Layer 12 of a small transformer language model trained on English Wikipedia (18 layers, counted from 0, width 64).
Take only the direct path to the model's output, skipping the later layers: a vector added to the residual stream pushes a token's score in proportion to its dot product with that token's output vector.

Output vectors of the tokens that the questions are about. A number n stands for (n - 500) times 0.0048.
"]": 590,516,505,614,196,365,513,518,401,453,617,691,603,695,478,554,783,695,552,314,592,451,721,375,563,604,541,417,468,518,395,441,591,677,771,464,359,345,548,528,361,565,250,360,441,371,698,522,519,513,406,868,616,382,652,425,711,377,412,739,413,332,754,488
" cent": 613,391,512,503,471,389,371,477,497,286,497,606,573,575,513,518,529,603,579,420,750,506,472,569,673,468,413,610,506,259,561,379,489,553,480,234,350,421,513,500,653,619,510,420,513,271,463,536,640,477,423,529,514,346,550,590,546,494,568,513,602,536,545,389
"rough": 422,517,516,408,387,683,529,442,582,294,496,610,658,607,465,616,619,522,466,338,520,458,344,756,573,695,476,449,335,428,576,462,315,533,662,325,590,599,368,560,422,384,464,386,520,314,516,609,529,484,510,727,446,267,474,544,741,283,707,696,455,493,537,468
" into": 509,478,531,485,432,282,548,497,438,361,381,567,591,464,423,539,534,657,645,544,480,580,304,411,452,496,477,470,304,412,459,427,603,568,561,382,592,522,311,546,550,604,399,534,376,513,599,653,607,759,631,641,331,461,514,441,568,511,635,454,385,563,577,523
"ific": 560,692,535,519,496,563,516,611,452,637,643,748,726,522,759,628,555,611,516,422,581,333,264,546,457,586,555,558,492,423,639,427,677,718,233,579,465,420,492,735,698,474,513,443,794,326,646,683,462,575,441,599,482,312,477,417,491,463,611,421,678,684,710,534
" time": 585,592,528,606,323,637,559,431,506,652,327,577,506,768,460,516,423,598,683,563,608,567,575,339,470,444,454,474,494,325,610,441,440,661,558,444,428,633,442,356,628,570,457,332,500,357,713,605,737,373,421,590,500,506,504,528,598,593,449,567,527,539,511,574
"ween": 295,564,553,487,675,362,718,289,599,314,745,612,643,388,473,686,713,831,505,381,635,463,278,481,486,744,332,550,307,390,705,333,368,832,922,515,658,658,396,465,638,513,293,414,485,423,530,461,545,583,541,590,401,564,457,484,781,251,705,380,580,558,617,567
"fer": 500,737,504,602,332,476,507,489,314,616,793,440,613,682,531,511,524,560,478,491,697,542,443,485,698,547,547,475,600,306,444,470,572,762,336,688,336,494,396,342,402,462,539,463,696,256,374,600,404,412,330,439,525,560,361,408,619,547,339,336,589,409,476,511
" been": 305,642,528,684,528,598,594,476,492,508,553,520,751,674,492,513,782,975,532,516,771,664,602,500,361,635,466,522,349,384,505,521,382,612,631,308,478,437,190,662,491,582,296,299,622,376,677,672,468,692,492,568,87,457,574,366,572,513,767,358,514,524,802,456
"ron": 545,515,511,403,298,559,685,430,646,482,617,607,393,476,497,615,571,461,415,431,616,659,319,588,662,685,504,618,494,520,611,528,458,425,278,246,313,669,480,478,368,541,568,462,453,465,573,426,827,638,494,541,618,526,508,593,526,469,503,409,479,617,611,393
" after": 474,466,522,523,422,368,379,544,619,409,350,454,569,567,498,656,573,663,574,554,511,574,333,560,433,443,472,403,361,382,643,473,472,559,529,530,574,572,425,497,510,475,363,414,322,574,628,544,546,558,530,549,325,480,485,507,465,415,486,539,393,592,622,369
"ision": 480,720,508,631,425,616,420,431,543,500,516,666,564,579,685,546,461,609,614,423,563,534,249,781,707,715,488,546,515,474,392,529,472,391,442,594,546,295,449,353,534,640,649,528,625,524,861,435,606,226,247,518,293,544,558,520,727,496,482,648,460,597,702,373
"eng": 392,433,509,477,512,369,614,554,367,478,477,691,491,379,627,587,548,496,515,466,540,610,419,663,371,680,546,595,465,505,604,342,497,692,500,423,527,465,503,523,647,561,692,412,671,242,586,433,503,461,591,554,728,500,486,431,473,568,654,375,466,424,672,474
"ary": 503,453,519,493,497,285,403,475,598,351,371,753,595,458,460,550,397,627,569,506,496,449,609,695,436,670,486,394,513,529,458,346,555,633,547,671,530,500,559,555,829,477,576,612,606,333,687,757,583,704,485,484,427,617,656,597,481,629,583,612,604,546,601,438
"n": 569,402,470,552,584,612,528,467,658,615,503,497,414,490,500,463,375,541,510,476,630,594,342,272,590,549,429,525,455,511,637,669,579,528,366,673,469,359,378,401,539,392,547,653,255,606,401,503,497,567,328,609,504,465,653,505,312,362,548,462,365,319,469,421
"ited": 494,469,537,780,394,535,561,362,415,568,496,514,698,484,482,667,412,412,525,407,491,555,516,369,562,666,544,296,464,380,487,411,567,308,412,399,528,453,233,630,400,441,220,410,899,465,712,855,668,702,229,601,373,637,562,307,626,570,564,329,445,444,546,576
"u": 416,443,486,610,670,360,626,508,477,580,408,521,529,449,438,511,445,391,459,407,441,548,537,491,487,612,288,564,402,562,497,364,434,396,367,400,513,482,342,756,479,497,616,660,506,480,444,408,450,374,531,538,651,519,538,564,396,586,539,538,492,317,545,581
"ames": 467,392,530,550,595,517,587,331,493,662,488,573,615,627,434,565,322,474,568,294,464,578,493,597,507,638,468,500,402,528,573,370,272,662,273,566,431,617,451,296,625,549,330,527,440,423,568,430,481,519,386,569,265,702,513,378,712,297,690,782,311,473,475,422
"uary": 520,528,531,718,620,541,633,369,415,436,523,653,513,656,430,555,689,771,407,392,575,339,376,596,517,836,667,304,335,327,536,383,336,490,446,276,360,489,509,669,730,769,342,316,533,628,900,418,382,803,389,460,525,436,319,522,490,289,528,513,331,504,717,479
"ations": 567,484,532,555,384,659,420,452,365,604,530,836,503,533,515,538,451,654,652,509,438,369,639,787,374,756,458,507,611,413,335,441,497,744,291,481,486,543,399,558,599,453,196,445,504,619,612,429,587,436,434,338,242,552,590,596,784,507,551,539,500,465,528,486
"od": 493,439,491,480,429,430,467,422,634,481,500,371,427,606,533,598,400,507,475,469,343,391,503,484,646,663,455,624,537,528,749,207,505,517,338,405,515,453,451,389,538,589,487,547,549,554,663,643,487,389,442,441,503,646,646,472,561,421,508,727,328,516,313,558

Each question shows what one neuron of this layer's MLP adds at an activation of 1. A number n stands for (n - 500) times 0.00082.

n36: 467,398,373,434,598,659,596,440,547,565,598,525,367,439,629,557,490,684,597,661,616,267,418,550,641,625,474,416,392,685,437,771,676,475,457,357,692,397,699,315,390,523,574,402,680,550,541,342,329,516,380,399,389,572,458,241,807,685,411,540,496,383,638,254
Which of these tokens does it push up most? "ision"

n34: 646,587,723,314,662,494,456,607,253,578,607,552,379,335,511,608,528,367,703,487,495,479,332,472,575,424,456,476,636,488,406,454,678,560,521,521,520,452,563,546,482,585,479,492,396,503,450,538,417,673,441,707,534,615,468,376,326,710,547,385,671,707,590,491
Which of these tokens does it push down most? "rough"

n11: 603,515,433,515,450,359,740,355,515,359,503,526,483,495,535,612,480,415,505,538,398,586,454,650,361,479,493,496,432,664,603,531,314,649,458,452,427,587,327,468,503,449,362,423,767,284,367,749,759,540,524,435,569,415,708,420,389,592,420,553,463,552,640,368
Which of these tokens does it push down most? "n"

n15: 313,390,541,531,627,515,378,648,343,504,475,631,614,584,474,536,441,434,618,518,576,397,330,514,845,564,293,545,619,533,413,515,620,625,551,413,623,311,540,535,60,551,400,682,420,503,657,547,398,418,516,528,446,692,731,241,346,495,610,529,566,705,360,425
Which of these tokens does it push up most? "ision"

n10: 310,322,710,524,559,382,358,535,307,486,604,408,577,614,384,616,426,547,723,614,354,493,625,395,464,454,385,585,417,228,409,490,433,488,672,502,426,469,588,611,579,710,629,414,382,509,641,424,314,641,566,413,358,390,317,460,520,569,471,561,360,390,593,419
Which of these tokens does it push up most? "uary"

n5: 590,520,349,350,602,348,487,508,457,491,353,627,492,477,619,443,498,561,489,668,509,367,471,487,430,359,536,450,360,359,348,559,701,740,595,520,637,313,465,487,492,478,335,543,349,482,301,631,537,631,363,516,433,457,552,636,397,347,557,482,548,684,585,634
Which of these tokens does it push up most? " into"

n32: 477,487,242,471,478,512,466,534,497,538,433,565,510,409,536,501,410,619,403,464,421,529,675,415,332,118,393,218,558,289,338,579,501,651,633,399,527,428,627,415,537,734,446,506,550,399,454,548,579,515,556,817,457,487,501,282,548,602,571,579,422,464,554,506
Which of these tokens does it push up most? "]"

n39: 657,411,508,589,452,556,421,333,490,516,537,524,529,590,533,475,306,450,892,677,575,458,486,383,481,413,464,498,553,307,373,259,523,495,550,482,472,588,670,360,586,505,340,452,314,473,580,564,461,366,552,495,370,701,516,470,407,657,538,485,513,528,503,502
Which of these tokens does it push down most? "rough"

n49: 526,500,494,478,532,467,468,576,288,647,278,360,445,610,428,585,510,575,326,389,575,373,568,515,548,510,526,801,500,530,492,276,570,392,390,565,597,455,643,662,272,525,406,742,676,739,485,799,708,340,388,601,405,600,430,525,631,613,454,398,530,571,428,421
Which of these tokens does it push up most? "ited"

n40: 261,367,614,488,526,448,598,590,605,610,385,511,458,490,394,385,596,531,353,566,656,433,590,425,598,614,578,436,587,470,446,370,466,653,552,493,506,426,646,541,529,409,465,417,408,585,602,451,449,515,723,676,591,473,292,471,542,621,342,831,476,366,441,465
Which of these tokens does it push down most? "ited"

n13: 690,480,410,432,520,523,636,493,563,497,385,621,622,468,520,555,608,414,522,572,425,561,592,393,424,313,396,470,365,655,401,453,300,557,634,678,360,354,435,279,369,654,393,528,529,603,676,500,652,262,429,527,540,497,554,366,671,510,641,521,586,305,507,741
Which two tokens does it push up most, strongest first? "]", " time"

n44: 544,602,474,579,585,470,636,400,489,442,523,541,545,604,536,322,261,627,469,482,481,517,687,452,396,560,449,429,517,569,536,349,536,646,483,666,710,602,478,755,588,602,693,525,774,516,560,568,437,588,860,537,410,657,476,678,357,345,433,515,547,255,477,599
Which of these tokens does it push down most? "ron"

n58: 374,397,431,454,698,252,488,677,481,495,392,581,264,487,723,421,541,676,557,456,606,517,551,503,356,418,323,321,766,430,590,523,516,716,531,593,551,327,601,549,535,673,434,284,630,472,605,460,543,306,652,474,502,427,615,500,505,464,615,281,460,516,647,609
Which of these tokens does it push up most? "eng"

n57: 517,575,392,438,712,447,248,478,392,375,481,466,481,328,510,644,599,310,519,301,369,336,342,368,706,355,549,439,417,455,380,728,493,646,651,542,488,368,511,698,331,637,495,635,658,543,647,411,421,445,424,287,668,480,627,428,558,558,419,738,587,629,551,741
Which of these tokens does it push down most? " been"

n16: 547,679,278,436,460,435,624,472,449,362,456,578,245,349,650,455,345,486,392,649,572,598,440,492,548,395,317,505,535,518,398,483,611,362,537,543,646,439,449,566,279,637,548,510,513,430,485,480,758,357,490,613,515,547,733,419,413,581,394,439,502,709,588,578
Which of these tokens does it push down most? "uary"

n26: 502,533,544,490,657,309,403,438,439,454,688,691,559,254,679,509,432,521,453,424,560,658,513,561,404,652,348,518,618,367,555,578,435,780,526,559,405,543,500,359,441,568,643,405,352,531,470,607,574,532,482,671,491,507,589,511,440,393,560,497,414,376,467,649
Which of these tokens does it push up most? "ween"

n48: 524,558,384,591,578,755,659,411,702,552,494,342,566,282,470,482,509,435,533,399,421,546,696,601,320,369,566,670,491,459,530,407,338,525,458,384,569,559,536,409,449,389,354,473,315,377,553,545,473,488,609,362,608,520,693,483,595,345,524,352,660,570,380,528
Which two tokens does it push up most, strongest first? "ween", "ames"

n0: 390,332,716,573,411,620,589,342,721,681,422,407,557,662,427,625,454,338,599,322,553,618,563,485,605,589,512,510,543,433,587,555,360,557,471,519,466,401,430,460,373,530,515,496,547,751,475,604,421,604,683,377,526,657,284,255,458,428,600,625,396,437,645,480
Which of these tokens does it push up most? "ames"

n61: 432,637,364,594,614,335,730,303,594,489,439,680,691,564,548,405,533,579,336,416,581,580,498,636,513,399,384,778,481,575,246,770,439,458,385,517,402,487,287,543,575,451,405,382,446,453,740,273,730,488,316,520,594,460,508,684,730,283,567,357,507,445,308,414
Which of these tokens does it push down most? "od"

n62: 593,462,452,427,590,715,639,361,627,496,420,428,491,299,491,405,648,554,453,489,625,676,388,548,523,530,581,472,314,660,614,406,514,560,460,648,739,368,580,549,450,609,598,383,700,653,635,483,324,366,360,390,692,430,427,515,465,402,455,488,534,606,565,559
Which of these tokens does it push down most? "ations"

n9: 611,320,358,541,630,363,316,488,429,416,269,332,676,404,458,557,496,596,422,312,356,573,375,405,643,225,463,556,447,707,599,546,379,602,556,538,476,495,331,539,493,658,540,460,410,420,518,624,373,621,447,493,395,472,639,692,442,414,436,571,549,677,302,630
Which of these tokens does it push down most? "ations"

n14: 431,705,505,624,458,508,470,447,395,369,664,464,675,425,392,417,775,543,523,433,531,585,677,581,471,334,340,542,501,509,348,332,542,385,512,588,246,353,596,517,313,530,440,720,793,441,518,454,577,558,372,469,516,581,495,517,563,557,385,596,613,465,449,562
Which of these tokens does it push down most? "n"

n30: 500,339,474,445,353,600,562,404,466,644,467,530,263,395,529,407,606,190,623,426,647,599,585,458,615,374,405,599,426,636,415,358,636,595,291,463,400,535,663,550,564,662,533,684,403,440,389,465,728,419,588,536,561,431,506,685,475,369,419,376,372,470,457,481
Which of these tokens does it push down most? " been"

n60: 645,622,335,513,362,619,278,488,450,417,379,403,408,557,420,460,390,458,510,467,543,503,537,523,545,451,427,548,452,545,557,536,626,553,551,218,368,399,571,598,516,420,540,505,457,462,478,456,522,468,460,757,406,443,386,556,334,428,604,709,880,503,638,523
Which of these tokens does it push down most? "ween"

n18: 581,370,618,665,485,408,352,403,542,490,444,531,686,473,309,538,689,389,807,529,381,517,320,468,418,367,377,346,412,545,526,566,487,554,573,659,612,346,464,588,461,296,494,571,293,561,580,394,612,544,491,551,218,662,516,420,219,651,403,463,646,460,570,430
Which of these tokens does it push up most? " after"

n22: 362,439,367,545,457,525,494,296,384,553,573,391,558,729,584,308,532,397,575,599,527,604,485,547,859,564,687,417,397,477,584,686,499,475,617,516,476,498,486,510,635,334,422,352,338,402,188,457,542,525,406,401,477,434,481,416,764,449,331,721,492,575,356,587
Which of these tokens does it push up most? "fer"

n51: 561,481,284,550,428,584,415,499,416,526,551,465,577,477,510,305,717,422,649,560,677,492,607,608,585,446,453,704,466,471,416,483,454,636,280,514,583,639,545,507,348,676,331,475,309,416,572,531,365,501,700,405,449,323,671,462,545,557,487,547,592,656,276,498
Which of these tokens does it push up most? "ations"

n20: 749,778,478,688,410,514,462,487,550,523,442,442,448,882,381,579,660,587,254,686,471,524,531,357,640,513,701,383,402,416,437,333,458,645,270,395,287,429,430,545,333,454,608,464,335,303,584,568,421,473,623,591,533,600,620,423,527,512,402,387,643,525,550,626
Which of these tokens does it push down most? "ween"

n27: 714,571,492,649,516,693,531,523,622,362,578,484,671,444,471,610,390,600,408,498,688,585,442,508,391,431,529,631,502,455,515,500,777,499,547,544,458,552,374,551,538,246,577,129,594,534,668,602,476,515,340,605,547,555,404,463,220,451,158,563,487,632,563,713
Which two tokens does it push up most, strongest first? "ific", "ited"

n19: 626,615,477,465,314,686,413,550,429,415,430,343,275,637,594,385,304,575,563,621,526,593,558,407,573,312,479,556,466,519,695,699,354,327,631,669,383,452,422,578,611,341,497,415,423,457,432,589,348,570,272,623,533,251,393,609,486,316,441,507,363,202,351,695
Which of these tokens does it push up most? "n"

n53: 468,413,416,426,527,468,483,619,604,310,542,430,496,647,513,403,448,463,475,520,517,555,641,496,501,240,378,459,288,562,553,618,553,442,432,543,530,357,509,570,499,530,432,402,498,727,473,425,583,612,577,606,297,386,604,693,388,614,340,348,529,518,507,538
Which of these tokens does it push up most? " after"

n2: 520,558,426,472,495,586,217,332,422,569,464,348,411,445,582,684,242,431,527,263,660,350,613,762,582,544,483,432,299,434,334,442,631,521,553,377,527,422,487,564,361,606,441,413,687,503,502,751,383,481,540,757,573,358,373,379,427,480,381,448,642,570,534,632
Which of these tokens does it push up most? "ited"

n6: 450,615,345,692,545,737,597,699,663,578,474,570,693,641,441,511,627,517,549,614,505,479,667,593,247,548,356,462,419,362,554,508,397,544,376,364,497,560,326,630,657,507,421,406,369,358,409,429,516,545,472,571,530,436,411,757,309,576,620,337,324,604,575,296
Which of these tokens does it push down most? "od"

n12: 505,449,689,627,414,511,498,448,596,513,439,488,549,590,571,399,486,454,330,536,413,421,580,641,608,414,385,418,395,579,688,364,296,531,515,300,592,404,416,363,439,610,714,516,646,711,482,605,590,311,602,457,390,349,426,556,527,269,715,614,220,435,328,491
Which two tokens does it push up most, strongest first? "od", "rough"

n21: 517,444,586,585,324,456,537,637,387,557,308,526,380,386,653,600,609,298,420,801,423,445,348,343,538,462,406,395,639,530,410,486,459,509,417,526,529,190,558,464,461,589,363,619,488,665,662,617,489,327,544,534,571,511,438,602,377,716,592,139,524,472,674,521
Which of these tokens does it push up most? "ited"

n28: 418,458,689,527,544,856,517,515,627,530,455,521,352,626,477,500,621,444,560,519,416,632,361,440,576,547,447,321,434,504,662,741,417,458,468,349,488,580,396,558,424,509,289,521,460,299,445,505,563,292,462,858,355,505,566,523,494,545,440,611,430,424,532,536
Which of these tokens does it push down most? "ary"

n41: 399,450,568,319,513,686,124,360,611,387,625,507,487,517,513,586,535,674,522,389,539,442,392,426,615,578,590,443,368,598,201,629,305,434,529,653,619,446,628,559,627,487,447,511,650,459,547,567,777,462,508,426,303,562,466,619,438,449,659,616,514,553,540,417
Which of these tokens does it push up most? "ision"

n55: 420,549,464,392,522,489,562,377,637,496,605,669,587,528,609,846,470,523,746,504,427,582,353,658,437,173,487,554,435,667,379,466,547,639,511,206,490,372,568,362,567,701,349,424,442,432,644,494,406,604,397,355,323,510,544,560,482,474,607,441,597,327,663,413
Which of these tokens does it push up most? " been"

n31: 628,516,758,623,528,472,523,330,436,348,376,471,310,417,348,499,433,324,583,547,551,605,428,410,548,544,529,353,482,709,485,604,446,628,727,505,580,584,662,771,423,424,406,523,482,546,639,547,373,475,556,354,448,498,403,638,529,444,496,371,490,710,619,507
Which of these tokens does it push down most? "fer"

n7: 557,506,452,712,437,622,388,656,588,449,523,373,520,567,778,558,608,568,631,384,621,325,587,529,484,335,524,527,557,532,632,548,536,352,420,454,469,444,374,470,356,432,500,521,510,541,426,478,493,526,545,728,497,447,391,428,623,344,704,387,470,655,663,743
Which of these tokens does it push down most? "ary"